Layer 10 of a small transformer language model trained on English Wikipedia (14 layers, counted from 0, width 128).
A neuron's activation on a vector x is SiLU(gate . x) times (in . x), where the dot is the dot product.

Input weights of the MLP neurons that the questions are about. A number n stands for (n - 500) times 0.0014.
n5 gate: 670 568 404 432 507 429 527 451 466 565 549 564 326 732 508 294 190 745 425 485 466 442 316 523 615 657 364 236 354 543 425 576 459 515 515 643 348 527 629 672 485 647 523 748 395 530 457 542 658 571 382 550 462 609 616 348 347 297 625 496 605 488 783 591 673 437 465 737 500 579 716 462 404 405 489 512 367 706 527 595 653 357 339 444 410 500 304 343 628 640 569 468 290 656 680 455 473 366 511 469 616 500 450 646 392 842 368 508 515 478 713 676 489 496 553 585 585 580 310 504 407 666 514 705 584 450 204 613
n23 gate: 297 543 470 589 489 496 556 547 461 402 551 384 621 311 386 732 405 264 402 429 339 571 413 347 764 512 559 638 429 544 610 613 616 445 546 465 444 584 561 612 32 524 394 468 655 375 556 536 690 724 622 335 406 721 674 407 425 441 597 591 620 159 662 606 504 561 671 620 356 809 560 492 423 508 674 431 402 596 492 335 431 862 488 303 589 516 781 429 564 392 465 496 447 500 744 411 480 579 457 795 591 516 612 655 608 555 476 647 350 581 553 555 341 527 469 424 496 414 535 248 299 461 489 660 528 564 508 500
n103 gate: 413 610 516 404 536 342 652 285 691 649 306 541 711 478 811 347 605 675 461 561 634 511 297 392 464 642 556 440 564 447 598 245 533 711 434 301 389 462 508 339 606 470 403 381 471 347 629 598 478 511 549 556 400 456 357 465 605 609 559 508 511 420 631 470 617 642 424 404 552 375 338 177 529 489 417 457 645 610 587 668 565 492 527 632 512 656 696 579 561 401 493 500 345 591 515 445 601 643 444 557 492 519 466 823 489 579 667 609 249 675 547 664 640 481 515 527 492 708 493 661 622 278 630 604 538 792 534 744
n122 gate: 489 617 622 450 784 783 394 322 348 306 389 511 625 571 547 338 294 548 642 510 704 504 598 424 542 627 364 572 518 621 409 343 433 332 419 532 301 595 426 429 475 456 450 478 596 407 467 471 461 458 601 385 565 443 419 507 565 565 325 573 486 493 233 417 475 407 672 500 536 575 507 468 507 490 441 698 500 511 816 407 463 500 411 323 570 282 337 601 544 566 648 702 440 616 401 443 471 424 393 303 460 493 507 730 624 424 753 564 493 672 476 529 454 468 277 522 667 500 755 644 515 407 456 522 543 906 522 472
n162 gate: 685 420 882 406 606 522 557 490 570 419 493 552 597 397 567 423 585 461 431 570 339 433 433 581 490 500 318 341 320 504 566 611 559 570 424 479 328 511 384 379 631 808 535 525 317 742 557 659 625 469 447 707 472 268 472 447 599 634 538 511 441 722 549 447 348 449 422 601 601 163 613 755 647 537 591 380 566 629 589 504 475 557 569 565 406 538 652 627 539 597 584 255 591 428 521 277 574 401 521 546 504 321 511 555 447 496 418 650 514 318 584 426 458 493 753 550 543 521 447 380 604 430 351 238 581 471 398 588
n295 gate: 694 383 613 440 582 583 531 485 561 634 313 662 579 324 427 730 362 434 623 496 371 300 604 355 411 688 443 692 458 380 443 379 395 473 489 715 547 776 563 485 523 376 466 476 455 576 546 538 323 448 471 706 306 575 380 431 557 504 731 512 713 403 676 557 581 575 457 534 609 637 242 329 608 427 250 381 485 500 446 496 535 361 362 470 531 781 327 385 395 430 641 560 571 322 391 428 858 423 473 380 477 771 562 571 423 596 473 853 603 548 412 339 677 477 664 597 600 439 530 665 449 580 428 755 504 601 489 595
n5 in: 810 276 556 554 481 411 623 415 547 324 496 283 248 458 284 288 535 512 747 493 399 508 547 672 710 394 208 531 437 428 522 543 330 640 807 496 496 444 625 558 600 600 461 540 477 695 218 614 404 531 548 759 457 685 446 519 634 398 644 595 554 668 689 434 524 540 460 701 426 577 627 613 401 474 395 390 562 660 512 461 589 532 327 769 315 414 299 496 480 576 375 484 402 542 492 205 289 334 562 496 627 516 440 500 556 610 468 410 673 366 515 578 283 785 488 508 334 644 480 425 496 314 382 434 445 365 488 297
n23 in: 504 438 556 411 634 581 636 539 338 567 743 504 691 670 488 311 694 817 309 571 610 655 437 398 397 433 445 532 686 316 445 582 399 219 469 387 560 568 561 651 457 624 390 366 504 398 608 615 647 400 655 346 637 341 647 582 587 595 508 615 681 781 366 335 464 451 508 562 617 409 349 480 603 383 409 622 559 672 667 728 666 337 561 732 609 484 409 670 452 151 587 279 439 718 543 695 614 464 504 612 309 571 476 577 659 322 468 430 508 646 632 492 348 430 378 684 440 770 531 654 464 488 456 567 682 348 461 425
n103 in: 560 610 418 408 511 369 726 161 556 310 615 375 647 361 537 202 362 636 573 589 504 477 541 626 409 545 164 358 627 390 580 478 471 360 427 452 698 390 416 628 632 625 604 431 727 674 470 485 650 580 615 467 589 562 482 521 743 373 548 500 343 519 444 363 418 615 523 544 357 491 590 441 286 518 400 342 359 636 624 352 665 583 423 613 515 603 361 478 511 686 541 446 434 641 456 559 393 560 777 579 496 444 481 537 436 530 644 778 269 674 529 459 551 444 247 341 477 500 407 761 603 530 553 485 451 704 411 454
n122 in: 644 734 647 511 552 575 345 451 531 358 278 523 356 485 538 427 623 278 484 328 504 450 369 458 519 562 622 585 407 512 654 451 787 477 369 564 457 660 661 466 534 395 492 658 609 378 585 608 504 237 586 488 229 572 500 569 342 335 314 612 421 465 535 469 465 614 667 492 447 558 411 588 619 320 334 488 744 305 539 599 528 298 634 838 595 511 299 535 316 699 600 464 432 481 447 591 531 315 416 481 628 615 457 673 333 473 481 444 531 216 360 232 326 218 423 442 624 649 569 465 606 413 493 397 461 726 649 581
n162 in: 623 437 522 473 516 559 596 527 473 409 517 453 600 580 334 591 670 531 608 558 614 473 469 534 507 585 450 463 704 644 390 336 394 657 262 400 521 325 556 606 523 473 415 399 463 577 476 734 610 467 538 443 513 473 483 526 554 490 483 446 616 386 534 672 592 563 431 527 397 321 463 399 395 539 620 545 413 710 677 648 594 609 712 288 448 356 520 340 617 603 578 563 525 651 716 650 628 320 319 534 541 369 329 450 541 449 778 440 551 460 591 355 821 682 527 297 636 604 476 398 469 533 541 460 401 541 621 283
n295 in: 336 613 645 912 268 707 604 191 585 688 228 264 386 383 461 628 719 300 301 378 441 534 504 248 562 393 436 496 448 695 504 517 723 475 688 412 548 600 443 429 337 674 666 504 559 602 465 676 403 412 312 564 640 685 487 447 423 462 623 745 375 587 543 411 448 640 591 719 576 613 435 568 351 434 643 412 165 439 410 713 531 448 421 517 491 551 818 586 644 374 287 651 425 508 391 888 317 406 356 374 746 564 474 357 513 238 457 553 641 616 586 513 365 373 385 392 504 610 572 440 504 479 400 356 680 548 343 586

Each question shows a token from some text and the vector x that enters the MLP there. A number n stands for (n - 500) times 0.011.

" a": 573 493 556 582 419 478 546 533 423 385 452 487 522 473 391 529 535 475 521 492 527 459 498 492 446 348 503 557 511 354 526 471 402 504 593 433 335 466 477 484 522 480 501 563 511 363 554 426 597 441 591 442 438 636 542 561 593 486 535 541 546 419 601 497 402 468 564 546 591 108 442 356 444 465 492 592 418 297 536 488 524 422 461 460 269 561 454 494 441 473 456 543 304 616 509 480 492 501 449 499 570 365 403 611 501 540 439 537 429 452 418 424 472 518 533 481 467 472 604 663 501 561 420 494 460 505 621 606
Which two neurons fire most, strongest first? n122, n103

" inn": 464 427 534 499 382 470 497 367 343 508 434 555 470 539 512 533 538 462 437 544 439 423 497 401 407 483 522 340 530 543 318 512 348 506 498 265 374 394 496 417 352 573 577 521 567 529 563 467 592 454 672 508 466 622 408 412 486 512 543 449 464 382 461 550 594 488 477 593 565 294 378 388 669 496 618 583 518 463 689 520 441 518 492 396 516 361 533 398 456 418 465 571 458 615 559 492 260 537 550 382 640 430 425 647 401 468 466 531 482 534 372 287 385 553 438 574 657 275 514 443 554 583 508 427 451 576 512 562
Which neuron fires most, and how strongly? n162, at about 0.65

"orm": 442 556 771 626 679 380 538 503 489 718 452 527 505 428 609 474 559 467 585 615 374 338 478 546 601 628 630 396 604 383 377 390 369 416 551 582 383 459 504 584 490 615 385 439 475 588 547 498 587 590 566 535 425 519 516 474 449 522 557 376 369 445 483 526 469 573 649 717 466 374 411 615 416 617 329 489 335 342 423 456 604 496 482 464 464 447 293 349 400 421 480 559 508 606 517 551 485 433 495 538 569 508 499 495 543 539 628 552 421 540 529 520 524 355 321 549 483 345 591 514 469 361 528 544 549 587 527 503
Which two neurons fire most, strongest first? n103, n295

" half": 359 538 512 639 499 410 457 403 358 506 595 498 558 475 451 700 541 530 474 446 488 538 522 422 501 546 404 466 575 413 536 374 473 533 402 515 402 452 513 529 483 586 546 539 423 536 477 420 375 435 638 588 592 662 467 427 500 554 545 568 559 468 588 531 357 477 591 575 380 255 532 358 514 594 518 396 390 379 556 364 563 410 552 503 415 542 379 408 238 311 456 521 534 631 592 573 430 540 506 577 506 431 303 699 544 525 420 420 456 632 514 392 398 594 338 409 536 392 538 439 536 546 556 544 561 658 569 527
Which two neurons fire most, strongest first? n103, n23

" too": 618 642 546 530 335 431 538 491 446 500 556 388 460 412 404 445 531 573 448 539 532 653 541 398 574 437 418 549 586 480 462 582 494 539 537 435 315 446 502 587 568 531 576 534 573 461 494 512 519 507 569 362 366 584 555 442 372 436 635 522 535 523 289 565 505 480 485 660 604 236 521 525 323 546 518 469 516 339 591 426 533 391 372 525 391 417 337 409 423 443 566 626 376 580 494 392 585 552 279 527 441 410 449 653 393 495 313 549 476 608 477 500 420 625 504 601 463 481 591 595 535 486 458 530 522 666 597 703
The three highest activations, in order: n5, n122, n103

" |\n": 422 444 469 551 648 398 539 404 344 552 586 428 529 482 539 524 675 384 636 409 492 560 412 400 480 497 510 381 488 563 380 444 432 417 382 583 565 365 552 569 484 448 447 492 575 382 626 587 550 500 357 485 508 485 636 517 471 423 435 447 571 380 588 413 603 444 612 440 600 331 543 426 384 588 453 485 417 383 578 422 516 666 546 494 270 627 290 401 448 414 238 619 438 449 427 557 575 617 591 458 439 548 491 460 527 611 405 534 522 609 426 622 502 532 508 525 553 602 524 378 363 438 486 448 587 314 601 437
Which of these neurons fires most? n23

" given": 491 533 638 647 511 415 552 494 327 533 626 528 564 468 445 526 623 559 556 561 512 585 364 408 480 478 531 520 496 503 463 514 287 407 527 481 421 504 507 516 431 510 536 385 592 492 603 424 526 621 475 538 489 655 591 504 535 440 509 562 602 513 426 278 495 444 467 514 623 130 456 588 336 506 556 544 516 463 530 398 505 458 429 425 365 518 499 432 452 493 463 426 553 515 558 549 624 473 374 634 473 539 410 640 526 562 512 560 464 543 403 454 550 663 423 452 431 502 536 529 623 525 474 594 590 638 522 516
Which two neurons fire most, strongest first? n23, n103

"an": 516 565 541 588 601 549 591 404 491 577 388 521 530 625 579 477 564 424 480 460 410 343 395 392 625 590 508 636 342 331 518 438 373 413 603 548 315 437 582 506 615 578 404 560 543 531 564 487 664 523 459 379 356 478 471 536 555 352 480 402 478 622 542 548 526 466 553 569 591 409 443 464 600 600 371 385 260 386 484 408 465 495 509 428 406 521 335 595 433 548 425 788 442 525 468 472 441 608 565 410 505 534 680 732 489 405 326 454 430 447 488 438 331 395 505 505 508 372 515 428 440 381 460 415 418 588 485 454
Which neuron fires most, and how strongly? n122, at about 12

" Miles": 288 578 671 543 529 577 478 469 428 429 483 642 462 650 466 371 628 538 542 578 297 508 470 513 450 442 525 432 561 410 410 410 169 558 449 506 552 301 458 690 571 541 493 401 492 604 500 594 553 517 548 433 386 489 564 404 473 509 424 393 665 512 434 517 719 476 497 487 495 371 475 443 615 499 432 486 508 464 417 499 477 359 524 500 512 546 522 496 252 518 420 580 448 509 435 469 511 517 481 555 575 512 459 544 571 547 526 642 428 504 510 618 653 602 554 364 504 393 586 377 511 557 580 393 417 299 475 348
Which of these neurons fires most? n122

"B": 550 462 660 596 439 421 529 499 420 536 424 471 433 514 435 561 631 502 656 546 327 242 454 367 383 542 516 574 550 408 489 373 582 483 491 589 361 443 621 554 559 510 439 559 376 568 551 533 581 474 421 526 651 400 635 580 464 285 475 553 548 423 537 604 537 497 578 610 444 375 426 532 383 372 521 441 289 310 570 380 700 476 520 398 464 541 383 497 402 394 214 620 425 572 550 486 467 434 378 473 531 482 481 526 554 453 561 538 585 620 457 426 378 547 635 530 527 349 519 581 478 474 507 411 590 415 545 494
Which two neurons fire most, strongest first? n295, n5

",": 416 407 707 631 563 465 539 435 433 512 567 553 456 471 498 564 587 464 508 491 497 444 521 410 437 573 448 395 547 438 407 458 391 484 550 475 475 381 524 473 534 430 563 464 436 426 428 497 414 517 530 423 478 641 572 398 482 468 569 553 511 463 574 526 484 462 642 557 582 85 492 379 477 463 479 456 548 512 607 450 504 528 438 350 387 437 513 423 395 526 460 533 350 466 571 671 582 493 491 451 514 450 375 516 524 482 464 525 504 685 386 420 551 622 442 552 492 503 400 573 506 523 531 531 518 553 640 610
Which of these neurons fires most? n295

" next": 549 516 610 578 400 509 424 451 345 486 552 525 388 413 326 566 599 637 477 542 449 493 383 524 513 464 477 558 544 480 411 528 489 470 488 473 413 534 523 602 622 531 420 493 441 385 603 472 430 377 544 486 629 622 373 564 603 467 515 576 716 406 521 575 406 498 563 504 546 214 539 608 609 535 308 460 468 288 657 526 583 536 427 550 403 602 432 467 513 442 485 554 519 663 576 631 442 475 392 581 529 423 344 657 462 614 404 453 508 530 481 458 457 605 477 467 558 569 438 444 593 597 630 531 556 649 626 573
The three highest activations, in order: n122, n5, n162

" the": 574 474 598 645 513 502 482 538 388 454 460 474 479 454 358 480 558 492 508 490 484 505 419 436 510 447 544 445 525 489 415 551 414 420 556 519 523 475 547 548 424 487 433 439 517 273 539 473 512 408 432 444 517 545 589 516 591 401 484 419 485 498 369 500 517 451 527 566 520 61 409 404 446 429 611 515 404 300 532 519 536 551 427 456 422 561 563 386 463 390 490 518 434 593 477 432 503 577 476 587 513 481 432 626 594 570 538 603 471 389 385 450 522 590 544 591 477 503 496 594 550 461 507 512 558 526 488 513
Which of these neurons fires most? n23

" had": 484 455 418 585 395 400 450 501 474 461 502 286 475 499 598 405 569 490 459 482 529 476 319 378 477 635 351 377 420 395 370 473 580 578 485 402 300 463 473 623 567 540 414 527 517 420 450 440 423 497 646 351 437 611 463 420 558 474 569 514 506 511 381 498 507 372 647 562 540 237 507 434 575 362 588 452 500 509 627 488 553 446 473 329 454 451 564 414 381 455 557 543 554 608 575 659 528 527 331 562 602 437 444 541 509 621 359 509 568 704 358 643 464 561 507 561 433 590 559 480 503 501 423 442 619 588 614 401
Which of these neurons fires most? n23

"sy": 378 615 720 707 556 537 458 353 516 470 450 565 378 453 528 464 538 680 468 455 383 387 753 528 553 527 491 382 652 393 458 424 351 480 375 560 534 426 477 479 623 488 513 351 515 570 489 587 481 555 573 443 464 554 554 548 451 634 452 541 504 672 414 658 625 422 473 572 607 374 504 517 473 469 355 499 454 448 523 591 498 173 512 521 635 551 520 481 371 551 550 543 439 467 361 531 487 562 460 699 608 486 431 580 538 545 461 569 497 558 511 609 562 617 621 421 497 466 714 561 466 510 520 478 533 370 586 340
The three highest activations, in order: n295, n103, n162

"ella": 473 353 690 785 534 436 363 475 340 570 466 454 492 534 544 456 621 580 561 726 431 485 466 519 556 474 661 393 415 454 318 373 594 391 594 504 347 369 412 481 504 688 444 528 484 571 625 439 468 531 472 631 576 499 479 518 644 619 567 476 468 480 398 568 485 501 530 593 468 347 362 452 382 562 392 535 376 362 489 423 501 445 375 510 487 382 442 525 516 492 477 527 481 517 447 472 507 330 412 514 627 540 548 556 481 596 541 533 364 352 441 653 470 520 489 565 587 423 599 504 552 399 442 477 259 468 539 471
Which neuron fires most, and how strongly? n23, at about 0.25

" episode": 427 450 524 658 591 475 379 455 293 525 514 444 611 445 502 610 541 594 538 550 485 498 544 429 581 444 637 381 436 506 334 487 623 425 452 517 395 483 544 469 434 487 578 515 345 465 604 601 380 541 446 571 606 568 510 399 623 430 605 304 542 367 578 593 597 507 506 613 514 317 608 456 457 554 432 538 368 403 472 574 478 473 375 604 456 504 429 368 571 385 450 546 687 338 510 466 480 440 438 502 504 545 563 656 506 687 381 462 512 332 402 540 557 572 607 394 764 446 591 363 599 545 519 534 615 483 531 539
Which two neurons fire most, strongest first? n295, n103

"4": 531 423 661 599 510 453 534 450 382 635 506 411 549 487 428 478 641 547 600 520 568 315 539 414 642 319 526 670 510 579 255 380 601 476 528 460 394 412 630 562 485 407 435 508 476 420 666 513 360 540 408 668 517 537 545 456 602 607 550 461 399 357 451 532 589 391 523 416 483 262 507 478 472 547 547 476 444 294 509 381 521 491 578 472 481 641 322 393 455 375 394 522 540 454 625 483 491 528 375 479 533 501 454 568 538 609 459 434 403 518 399 530 487 408 465 476 625 481 563 442 593 450 549 368 475 476 516 412
Which neuron fires most, and how strongly? n23, at about 0.41

"0": 440 347 583 636 578 530 512 475 287 697 463 504 332 410 530 517 528 538 673 611 502 519 596 403 561 359 540 513 548 537 343 536 569 549 479 456 498 413 436 457 553 624 448 459 554 438 599 563 549 530 515 446 590 586 443 406 579 496 598 386 421 500 533 527 552 464 589 324 593 264 568 414 585 555 400 435 421 374 512 463 465 569 390 497 574 651 418 486 422 541 340 580 683 490 490 432 346 399 574 487 504 350 457 580 477 572 335 400 466 636 355 510 499 535 571 518 692 343 573 510 414 515 520 547 559 435 463 487
Which neuron fires most, and how strongly? n23, at about 0.63

" slowly": 521 363 646 545 541 521 519 290 516 491 530 413 577 460 501 549 530 493 517 658 526 478 390 481 520 437 484 454 598 427 501 527 445 516 478 487 299 458 532 493 546 549 495 615 410 462 470 478 531 440 532 494 550 697 494 440 465 460 480 545 469 491 521 548 521 469 625 577 560 200 613 435 354 402 510 437 611 352 566 376 493 393 600 418 373 428 568 410 435 486 342 539 314 581 442 727 457 535 296 544 580 358 470 579 442 436 468 555 452 736 436 553 472 600 517 541 540 496 375 531 457 551 447 416 624 662 532 637
Which neuron fires most, and how strongly? n103, at about 5.8

"é": 458 502 739 719 589 482 502 505 431 506 454 423 452 416 498 473 744 367 548 458 388 369 581 478 562 524 559 375 493 433 516 252 290 390 593 471 385 412 454 649 536 726 499 442 414 579 593 516 568 490 420 521 448 383 431 474 524 399 637 425 495 535 513 500 662 466 519 575 562 388 367 498 468 502 217 435 370 553 532 361 395 345 506 535 436 514 337 457 441 541 424 486 475 584 557 503 497 496 484 428 567 661 468 635 369 504 470 472 428 531 569 555 401 607 396 499 494 418 486 491 521 402 498 507 588 482 459 287
The three highest activations, in order: n5, n295, n162

"|": 566 477 729 477 528 526 387 373 425 571 541 457 546 480 314 497 635 428 581 532 429 382 522 442 456 484 455 492 511 541 411 506 488 425 590 464 462 485 548 439 492 559 416 409 526 190 537 508 491 352 518 505 367 436 525 484 534 577 468 379 469 424 384 512 516 416 479 672 516 176 408 429 559 485 528 523 516 437 555 453 624 568 511 445 443 583 520 422 419 433 495 680 504 546 527 585 568 530 450 526 510 434 404 570 449 604 422 430 403 534 374 381 608 598 585 548 497 600 450 557 529 480 506 461 555 347 539 602
Which of these neurons fires most? n162

"195": 587 400 474 533 492 372 447 449 348 669 459 408 516 523 466 490 770 589 615 470 450 345 534 462 753 457 482 561 458 464 485 425 624 516 626 584 385 412 540 518 589 443 615 489 485 478 612 504 547 450 538 482 431 667 463 565 638 421 505 500 291 473 463 475 562 345 631 514 549 308 623 531 605 579 559 467 338 370 577 611 502 479 709 540 382 374 409 522 579 487 449 601 521 586 561 508 431 404 473 393 574 489 493 653 492 584 386 468 527 655 394 485 537 520 423 379 547 400 438 584 516 492 497 518 595 517 481 397
The three highest activations, in order: n5, n122, n23